Layer 4 of a small transformer language model trained on English Wikipedia (11 layers, counted from 0, width 128).
A neuron's activation on a vector x is GELU(weights . x), where the dot is the dot product.

Input weights of the MLP neurons that the questions are about. A number n stands for (n - 500) times 0.0025.
n4: 485,693,358,385,554,709,493,529,397,408,447,545,489,392,518,441,413,343,537,557,470,470,216,554,468,425,486,674,350,240,576,639,429,634,436,497,630,262,503,470,307,381,396,680,273,617,543,393,624,543,479,475,364,174,427,541,536,435,539,334,513,690,604,356,454,692,567,607,486,474,496,383,592,596,578,378,514,655,664,336,507,504,240,493,443,424,400,413,577,524,276,640,259,660,391,403,566,406,580,458,478,481,580,631,629,714,597,528,580,540,574,522,581,538,417,669,561,732,340,507,563,507,676,656,734,493,311,518
n81: 520,547,518,571,277,457,423,504,423,705,500,621,606,597,441,500,285,657,559,496,560,290,245,496,402,581,482,706,437,504,407,444,456,628,351,578,472,202,604,486,313,436,476,492,621,735,393,561,336,477,527,356,340,184,692,421,621,404,269,638,423,372,480,579,466,438,480,647,639,547,339,383,447,354,559,445,563,631,480,241,492,722,639,576,649,504,703,391,618,534,471,612,661,668,155,353,436,375,230,651,643,558,714,488,545,740,368,511,345,535,610,601,489,545,467,475,504,706,369,493,433,647,529,528,638,610,710,298
n85: 401,455,585,435,702,534,485,595,578,356,313,593,566,594,420,264,361,561,561,500,418,486,618,534,360,284,651,538,553,474,410,587,566,532,341,644,488,273,521,490,567,353,636,425,382,563,440,448,405,478,452,508,579,425,652,542,636,689,540,514,398,146,458,705,445,477,373,729,433,598,381,500,219,436,346,469,616,354,616,415,436,472,560,380,470,515,682,360,660,834,564,489,323,612,667,566,725,492,306,390,481,617,553,426,272,631,345,580,541,840,665,398,500,516,575,395,448,559,492,456,646,431,528,375,219,534,540,700
n87: 452,481,610,558,718,651,515,660,400,493,611,633,467,540,339,442,497,580,405,426,497,599,227,519,640,508,429,511,527,344,398,598,477,700,601,490,442,388,338,606,504,640,434,536,283,334,706,466,515,338,459,565,351,389,614,253,717,798,437,592,469,383,589,673,519,788,566,516,395,599,395,720,559,176,426,415,700,591,617,286,602,394,421,516,429,579,478,454,750,299,464,402,598,609,441,619,577,236,672,382,398,638,687,672,617,661,305,558,519,568,555,587,507,616,363,373,432,459,411,408,492,551,312,493,490,443,687,591
n92: 440,607,331,226,626,313,521,393,384,549,400,359,400,483,489,407,425,493,340,411,532,596,566,324,476,447,632,447,571,517,666,612,409,714,590,510,442,590,562,582,493,467,387,772,600,596,577,570,521,430,625,259,452,390,678,615,518,554,572,381,602,432,475,321,327,599,391,686,402,290,423,449,516,354,496,572,500,676,449,362,504,347,530,438,556,504,720,617,536,650,504,419,370,517,653,618,555,327,429,479,585,678,408,598,422,476,365,779,373,595,721,641,644,511,550,467,380,517,283,710,442,418,213,465,516,654,551,461
n94: 457,560,639,451,467,378,430,635,663,620,475,331,453,619,221,500,438,647,489,611,612,385,453,285,569,338,517,474,297,657,470,443,500,419,394,364,550,393,382,320,489,481,531,524,481,500,401,625,782,666,610,765,463,535,440,583,373,482,282,294,456,277,534,728,339,563,443,461,493,429,611,485,530,542,375,306,371,678,462,339,326,520,655,519,387,604,647,504,409,522,460,116,648,593,500,338,626,574,488,533,500,448,459,768,604,568,565,579,548,389,467,511,540,736,284,247,519,555,637,601,504,558,512,640,686,613,392,407
n111: 357,675,424,424,590,345,529,510,564,272,424,488,516,556,674,503,369,418,575,629,535,422,328,693,415,503,415,558,699,366,274,488,560,524,309,370,533,397,404,725,535,546,540,589,578,426,401,532,402,574,554,387,426,332,604,424,529,374,462,612,494,521,414,481,475,646,394,687,394,559,705,513,418,521,587,599,466,580,630,357,548,660,491,513,611,738,490,315,454,481,517,442,581,671,367,362,444,621,606,484,262,583,614,513,401,541,656,640,390,522,532,445,390,657,429,651,519,433,470,450,355,566,575,384,632,431,591,591
n113: 496,496,444,363,570,486,518,514,601,587,452,554,528,613,672,446,161,414,532,253,745,493,478,423,731,416,533,489,586,604,599,344,456,463,368,503,616,366,598,421,497,536,511,500,673,555,360,382,703,412,365,581,536,400,561,547,496,503,607,440,580,613,572,507,403,454,587,240,423,742,535,338,423,567,572,507,575,359,522,624,518,206,520,435,587,317,262,592,618,289,496,437,617,704,610,536,507,787,556,462,687,470,617,478,452,425,351,531,567,482,386,436,356,444,258,372,416,410,377,353,504,507,604,712,558,654,568,507
n126: 446,686,388,552,492,457,415,664,622,357,567,492,366,707,607,480,547,477,405,641,412,521,649,466,570,429,468,592,538,466,454,226,494,400,472,430,436,509,434,619,643,482,453,437,524,375,466,486,304,605,576,454,364,508,598,454,506,538,503,599,366,445,462,675,528,400,354,488,361,506,500,432,565,473,651,491,511,534,412,427,526,531,608,441,556,352,534,594,459,550,570,520,547,445,554,537,497,711,638,695,417,733,572,409,497,439,385,500,409,469,564,332,472,603,543,489,435,668,673,598,588,450,407,428,381,546,425,394
n136: 462,558,507,526,636,636,389,620,638,532,714,476,514,479,558,434,527,678,645,614,700,440,451,507,518,468,635,453,471,351,245,262,566,629,415,602,651,522,513,336,330,526,233,379,432,707,568,436,500,693,560,572,352,319,529,401,782,445,496,460,646,465,397,675,472,482,327,519,543,152,500,605,415,239,469,698,459,790,500,533,432,519,565,496,419,428,486,522,412,545,784,596,347,323,396,317,604,612,420,342,507,616,464,500,552,343,585,517,496,318,391,450,378,648,469,507,654,504,537,526,500,479,473,632,438,576,354,529
n213: 579,693,394,411,567,406,549,747,616,604,577,396,448,296,664,240,490,397,546,507,424,331,524,387,526,754,715,424,496,404,451,565,465,90,429,421,828,314,535,560,489,454,527,460,358,587,369,593,515,406,493,530,541,364,279,734,375,468,496,581,384,544,566,566,448,254,430,532,698,428,616,629,394,486,687,519,348,560,772,554,259,419,639,624,582,466,470,439,695,551,492,298,392,504,622,573,653,688,412,629,255,569,447,574,359,478,391,387,357,388,544,383,577,755,478,454,598,522,550,493,415,595,536,476,606,572,339,447
n236: 458,484,444,720,445,516,421,862,566,422,620,432,117,485,528,629,654,681,629,593,318,433,467,448,368,425,724,476,427,582,413,290,255,613,543,602,296,545,337,433,641,426,434,298,438,658,654,378,460,559,523,448,635,553,540,403,452,527,652,455,568,509,345,407,406,432,733,592,385,484,437,483,344,376,431,553,515,337,750,246,246,522,417,738,720,318,251,588,524,634,525,457,526,450,677,341,419,517,634,216,353,436,364,607,623,388,557,492,416,548,624,735,461,496,504,608,516,719,598,669,684,380,534,378,482,464,720,352
n241: 631,600,339,567,525,482,828,363,468,576,568,737,475,550,493,355,395,611,289,541,370,729,431,412,453,318,483,493,307,605,818,627,387,562,301,430,470,665,500,500,507,587,542,647,623,377,743,583,574,631,212,279,456,507,555,522,541,267,432,366,457,500,376,379,590,471,444,465,584,411,613,546,507,597,702,522,500,361,587,451,281,393,348,670,623,507,507,360,340,634,539,438,666,412,675,585,507,668,543,532,474,303,673,443,669,550,523,355,511,598,378,551,354,267,444,373,566,460,538,546,410,585,442,451,410,326,671,474
n247: 574,455,430,610,349,237,692,492,663,263,529,585,289,471,624,617,466,526,459,483,263,531,259,289,653,714,444,653,538,441,515,693,649,472,423,391,523,626,555,583,441,538,450,449,597,438,916,602,635,559,595,280,422,627,448,538,766,422,598,563,389,504,576,623,416,515,698,684,356,530,463,457,466,304,765,454,450,307,492,534,363,327,335,454,610,433,426,504,372,349,540,323,514,511,612,445,360,674,614,529,222,460,590,672,479,507,508,443,678,385,500,507,471,335,472,445,530,398,298,456,538,522,504,630,453,519,597,694
n258: 650,564,260,485,525,291,602,572,207,444,517,625,458,424,522,590,277,432,507,483,600,477,541,620,403,398,424,422,317,420,667,524,774,571,626,575,431,427,629,460,528,529,489,462,574,493,282,406,475,592,500,603,409,665,486,442,564,456,528,647,548,549,445,490,238,439,434,601,324,453,254,629,481,316,354,485,606,649,313,529,557,431,346,544,336,585,257,689,471,380,621,609,490,479,571,434,603,678,429,632,447,702,511,533,626,307,368,678,457,652,479,550,531,297,490,328,366,451,547,660,707,624,511,506,704,536,342,507
n395: 464,515,518,604,511,443,350,405,587,277,518,511,396,361,316,607,594,458,454,616,296,620,377,458,515,354,525,428,504,608,602,373,461,579,556,652,508,516,595,507,701,368,558,612,508,445,515,344,569,447,400,265,372,496,557,604,641,453,589,347,438,180,706,548,738,640,570,572,545,401,699,496,552,454,774,500,584,210,597,621,477,300,421,313,604,654,399,291,565,785,496,462,643,485,563,710,347,788,600,456,213,346,534,344,398,452,258,471,394,534,685,466,283,548,594,458,474,399,372,524,756,456,472,323,455,492,559,557
n402: 342,666,421,466,464,569,351,622,295,353,260,479,568,404,552,571,541,671,411,432,574,562,592,569,525,562,418,493,682,504,449,405,474,320,428,497,631,316,350,630,500,421,602,334,370,684,522,579,707,598,648,478,389,337,707,433,489,524,367,483,606,449,643,529,374,427,500,631,769,371,435,611,387,383,702,406,458,478,406,391,376,591,670,553,446,522,406,625,627,659,266,605,483,532,598,609,599,370,554,371,339,689,688,659,274,582,390,631,650,372,496,397,447,547,395,609,197,669,481,427,159,511,322,385,593,596,489,445
n460: 406,346,497,253,330,541,415,530,439,496,605,532,449,525,508,326,493,364,583,628,534,361,321,448,515,271,531,519,553,489,593,464,603,694,445,578,408,473,472,566,302,588,427,583,605,492,489,467,229,530,650,478,497,638,575,674,624,390,624,416,682,488,317,460,452,336,397,755,751,583,544,752,561,381,460,766,482,582,454,400,493,568,676,615,559,648,585,224,500,439,444,374,744,758,546,383,460,360,810,529,556,568,316,488,719,565,523,425,195,678,489,452,594,528,543,521,426,445,313,510,595,489,429,594,215,489,522,530
n483: 584,482,537,493,529,345,539,405,472,362,539,541,610,587,394,602,583,478,671,238,431,520,394,367,722,575,557,33,628,607,223,410,415,288,340,662,426,596,560,658,436,278,411,534,670,590,443,543,631,568,440,562,474,401,606,585,558,284,377,483,588,523,437,707,443,627,311,561,342,558,421,691,671,395,597,511,680,540,344,630,478,543,466,418,507,554,636,562,496,500,469,586,530,611,560,647,549,470,325,454,615,620,478,519,358,441,556,521,662,622,683,724,409,416,610,547,328,511,581,686,507,581,637,558,431,573,444,301
n507: 489,659,530,309,546,375,471,587,634,652,574,544,458,587,587,536,248,285,554,577,621,497,692,547,697,486,618,385,453,670,611,617,559,391,535,428,515,467,600,594,408,555,404,621,402,365,347,475,627,732,578,446,480,429,529,537,446,565,482,382,493,212,544,406,617,486,437,458,364,630,593,407,526,456,318,526,535,432,519,441,228,690,405,555,274,486,507,338,347,701,603,792,610,732,308,427,712,702,367,468,647,438,366,381,327,483,415,566,403,504,535,338,347,489,654,550,486,649,537,494,677,441,671,303,363,598,486,493

Each question shows a token from some text and the vector x that enters the MLP there. A number n stands for (n - 500) times 0.0056.

"–": 654,508,564,397,492,637,416,461,362,519,312,250,610,551,483,665,600,451,276,366,529,407,693,446,545,610,402,538,472,667,585,440,354,406,425,334,524,596,602,310,595,677,607,520,520,471,425,657,514,477,480,560,569,731,322,495,637,558,639,545,482,599,652,415,504,434,426,310,381,432,533,509,460,420,479,573,390,496,525,558,427,595,477,524,308,426,415,263,534,536,504,592,560,493,635,522,403,375,367,523,431,459,431,428,466,453,545,694,601,600,474,530,600,803,684,572,442,650,406,237,520,594,634,394,467,536,392,518
The three highest activations, in order: n507, n213, n402

" played": 584,476,466,475,494,742,551,312,516,565,443,423,544,499,504,636,638,433,281,455,529,513,667,436,499,593,419,582,464,532,571,504,533,618,441,347,412,482,567,448,501,419,474,585,575,629,549,595,547,383,500,534,628,857,261,530,523,641,648,618,376,681,595,340,536,439,305,304,436,525,235,556,530,401,457,588,383,502,443,524,597,512,486,466,454,465,330,383,576,495,546,519,613,491,411,375,411,463,434,520,382,404,416,493,459,455,612,660,634,528,570,517,442,771,678,522,547,501,506,197,581,551,674,386,412,323,302,619
The most active neuron and its activation: n258, at about 0.19

" College": 565,537,689,492,549,698,574,377,369,576,432,322,567,675,487,742,615,413,422,421,497,481,662,480,655,615,317,448,462,648,543,477,522,529,299,328,367,536,572,431,510,638,512,600,457,591,477,519,603,407,393,510,614,737,332,358,536,594,608,584,339,597,445,433,600,373,495,179,461,393,373,509,603,374,415,616,391,494,438,605,445,544,435,626,505,347,430,326,612,468,564,474,647,313,592,532,323,280,433,550,471,572,417,423,429,412,529,559,623,676,694,506,589,795,636,523,406,539,578,332,419,441,533,486,535,428,416,509
Which neuron lights up most? n483

"|": 485,546,489,603,480,762,523,414,430,567,433,322,724,487,498,601,634,527,375,466,498,360,549,604,498,595,339,428,544,558,484,612,414,406,410,335,445,667,576,485,598,478,480,485,570,577,476,606,511,366,422,454,652,824,381,431,496,632,583,583,447,600,538,465,575,433,466,363,518,271,271,498,546,466,453,649,409,479,569,461,563,518,482,512,424,608,498,203,563,449,565,421,581,336,386,378,549,342,514,459,469,485,622,596,516,545,373,577,610,532,475,600,558,820,634,522,352,517,416,258,602,574,454,399,413,520,446,541
The most active neuron and its activation: n87, at about 1.7

" into": 588,553,364,556,491,696,582,351,626,538,422,446,577,421,363,702,661,484,338,436,459,438,509,509,516,751,300,607,474,592,585,605,415,476,392,308,371,452,610,457,582,488,417,569,521,527,430,580,653,443,416,546,619,807,337,444,552,511,581,473,450,546,472,380,548,484,430,409,490,535,353,456,448,520,531,479,425,552,560,486,413,674,441,411,410,475,429,257,565,423,512,614,588,576,439,514,362,425,523,545,386,481,555,504,589,405,574,618,725,595,511,560,582,830,618,417,549,566,483,300,435,515,512,360,376,377,392,518
The three highest activations, in order: n247, n4, n241

" In": 572,482,388,480,539,627,383,328,506,564,404,320,617,609,318,591,576,491,262,455,577,412,564,540,572,677,247,672,395,596,464,533,435,466,437,351,422,552,506,370,550,566,490,533,596,544,473,664,528,364,418,515,599,722,368,491,551,623,613,558,345,641,462,444,500,489,510,353,473,476,385,465,539,485,472,586,387,561,444,545,410,600,537,543,418,609,360,318,705,460,523,441,641,426,414,445,325,368,487,576,434,497,615,469,500,502,468,658,635,675,609,548,538,813,684,433,552,632,451,325,450,523,462,458,408,364,486,548
The three highest activations, in order: n87, n81, n94

" in": 588,557,375,507,462,638,443,396,437,536,393,328,517,525,409,603,606,439,336,452,473,413,687,538,503,665,313,531,376,682,486,535,465,421,413,318,438,439,560,350,555,628,563,559,558,514,480,598,570,510,492,559,606,829,333,521,542,511,643,507,358,551,494,432,543,446,500,462,412,467,398,493,542,440,420,494,471,539,518,530,395,671,533,550,420,541,395,353,635,417,555,405,629,498,486,465,515,446,387,527,361,517,539,505,519,446,536,612,647,587,557,545,535,884,701,426,519,552,410,346,485,477,559,525,438,392,453,439
Which two neurons fire most, strongest first? n94, n213

" She": 519,583,528,515,402,638,584,224,507,600,380,358,691,526,538,655,634,559,435,432,526,584,684,587,522,535,304,660,464,631,563,610,604,597,351,258,543,522,612,358,536,416,487,538,548,626,472,549,650,351,481,538,554,618,276,553,548,604,614,668,379,683,552,399,596,456,476,209,458,533,362,579,596,508,409,613,210,476,519,576,445,621,442,541,471,479,350,296,552,449,540,379,608,415,432,369,294,412,397,565,478,621,384,402,301,515,529,606,580,596,413,477,425,766,665,481,471,489,432,241,541,448,557,414,497,432,462,607
The most active neuron and its activation: n113, at about 0.14

"ans": 437,500,533,639,456,616,515,252,483,638,474,373,544,531,412,637,655,514,356,540,497,456,455,550,535,563,367,577,431,603,582,620,456,505,449,346,457,522,512,462,373,496,488,613,462,640,477,452,566,452,503,552,695,661,324,411,490,566,603,599,437,669,417,333,546,449,373,282,510,309,376,449,460,454,406,575,359,504,528,439,361,591,581,475,362,516,364,372,607,510,617,544,559,370,538,466,283,320,422,610,541,524,422,508,556,403,583,639,567,617,667,645,669,873,669,601,470,530,364,245,430,528,520,556,439,510,465,607
Which two neurons fire most, strongest first? n92, n4

" the": 511,550,514,598,456,656,496,381,527,497,502,354,671,514,548,688,512,556,398,310,479,466,646,547,568,576,321,507,524,614,579,539,464,507,424,389,483,513,579,378,623,474,354,598,550,622,437,513,590,446,383,566,590,934,400,425,490,563,593,441,362,535,449,473,570,517,438,330,464,436,386,536,495,520,506,510,375,423,572,523,535,618,461,410,433,488,395,298,574,453,522,451,564,408,485,409,350,492,489,464,383,477,422,408,541,533,463,586,529,471,559,542,531,872,776,440,564,578,477,279,496,483,581,418,474,434,483,519
The most active neuron and its activation: n395, at about 1.3

" changed": 546,497,487,502,582,731,559,370,592,455,341,471,500,488,457,599,708,531,348,510,484,482,621,477,559,506,354,543,491,542,467,365,460,484,408,223,486,486,525,453,600,553,507,636,576,642,537,530,470,515,419,535,670,844,419,471,453,572,634,578,423,640,504,420,470,494,406,353,568,366,284,624,636,525,371,549,426,461,422,446,635,587,533,362,402,573,502,275,452,427,643,437,618,459,394,466,495,372,410,572,426,565,442,460,498,466,493,568,601,532,628,642,481,779,628,500,508,456,562,192,652,608,693,442,373,335,331,422
Which neuron lights up most? n126

"d": 465,518,582,500,500,766,524,471,503,465,475,517,533,430,520,583,705,465,324,467,418,454,589,534,382,489,327,579,452,637,390,577,414,468,445,362,434,507,480,318,537,477,484,538,494,637,503,597,515,382,562,587,669,822,398,413,376,619,605,573,478,604,483,352,529,498,401,219,528,448,251,528,435,461,421,545,384,587,479,476,429,559,536,436,401,555,464,430,576,440,600,514,506,544,497,446,403,423,419,484,467,616,424,376,511,417,540,591,716,578,608,576,537,841,730,535,546,537,374,226,601,618,541,433,472,515,405,675
The most active neuron and its activation: n85, at about 0.14

" took": 598,593,392,480,447,703,614,337,590,577,446,491,594,521,360,709,653,568,417,465,451,524,626,467,496,604,318,486,417,584,503,491,450,499,440,265,422,374,570,333,541,464,437,602,473,545,501,542,490,456,323,523,603,859,305,427,510,553,721,602,379,686,457,412,453,395,383,329,602,498,322,595,495,401,344,556,344,494,311,596,587,571,550,455,377,568,450,446,587,362,610,541,586,449,420,403,372,536,522,561,383,584,524,524,434,389,587,642,629,629,694,547,521,752,684,457,463,592,518,261,564,521,544,427,495,390,384,607
The most active neuron and its activation: n258, at about 2.6

" ass": 495,573,534,439,467,704,518,203,475,585,428,475,571,573,478,599,654,568,411,462,400,538,582,485,578,561,257,476,429,512,546,497,426,345,260,321,409,647,510,386,506,578,516,468,546,698,432,624,696,440,419,325,719,673,379,330,533,515,771,533,482,575,458,467,663,386,565,465,461,467,337,468,499,419,466,505,373,499,503,581,639,646,556,486,441,430,315,323,554,399,686,477,618,411,557,324,318,384,525,591,313,456,403,382,607,557,519,569,550,516,667,650,658,740,700,427,480,575,508,366,538,523,678,551,403,274,571,639
The most active neuron and its activation: n247, at about 1.3

"-": 505,556,676,602,392,593,514,386,385,505,355,360,715,525,485,603,677,487,422,382,524,397,656,475,601,530,245,559,486,552,581,520,447,328,410,430,454,588,633,427,542,575,422,509,544,562,460,671,480,419,476,555,598,607,303,475,442,469,555,590,494,721,512,384,447,435,387,427,375,377,292,566,383,525,445,517,387,483,501,544,474,454,485,482,403,508,406,280,620,570,481,563,589,508,549,407,392,368,417,620,576,581,590,481,447,543,446,505,643,602,546,660,579,852,644,539,446,645,393,226,559,563,629,386,395,493,551,519
The three highest activations, in order: n402, n483, n81

" Pres": 629,557,484,539,439,698,554,198,354,570,543,288,499,589,533,645,680,471,427,377,459,581,633,542,507,432,286,549,439,494,531,529,472,564,349,411,357,521,710,335,450,443,546,558,583,602,443,547,655,360,343,514,729,728,291,515,548,522,604,588,420,633,498,552,487,395,507,191,492,424,351,520,542,484,431,661,380,376,479,337,556,690,489,531,464,409,345,272,521,587,569,570,537,341,492,380,297,459,430,602,395,400,440,437,568,602,498,582,587,588,688,577,638,741,710,606,434,613,483,334,459,555,634,475,500,368,545,575
Which neuron lights up most? n241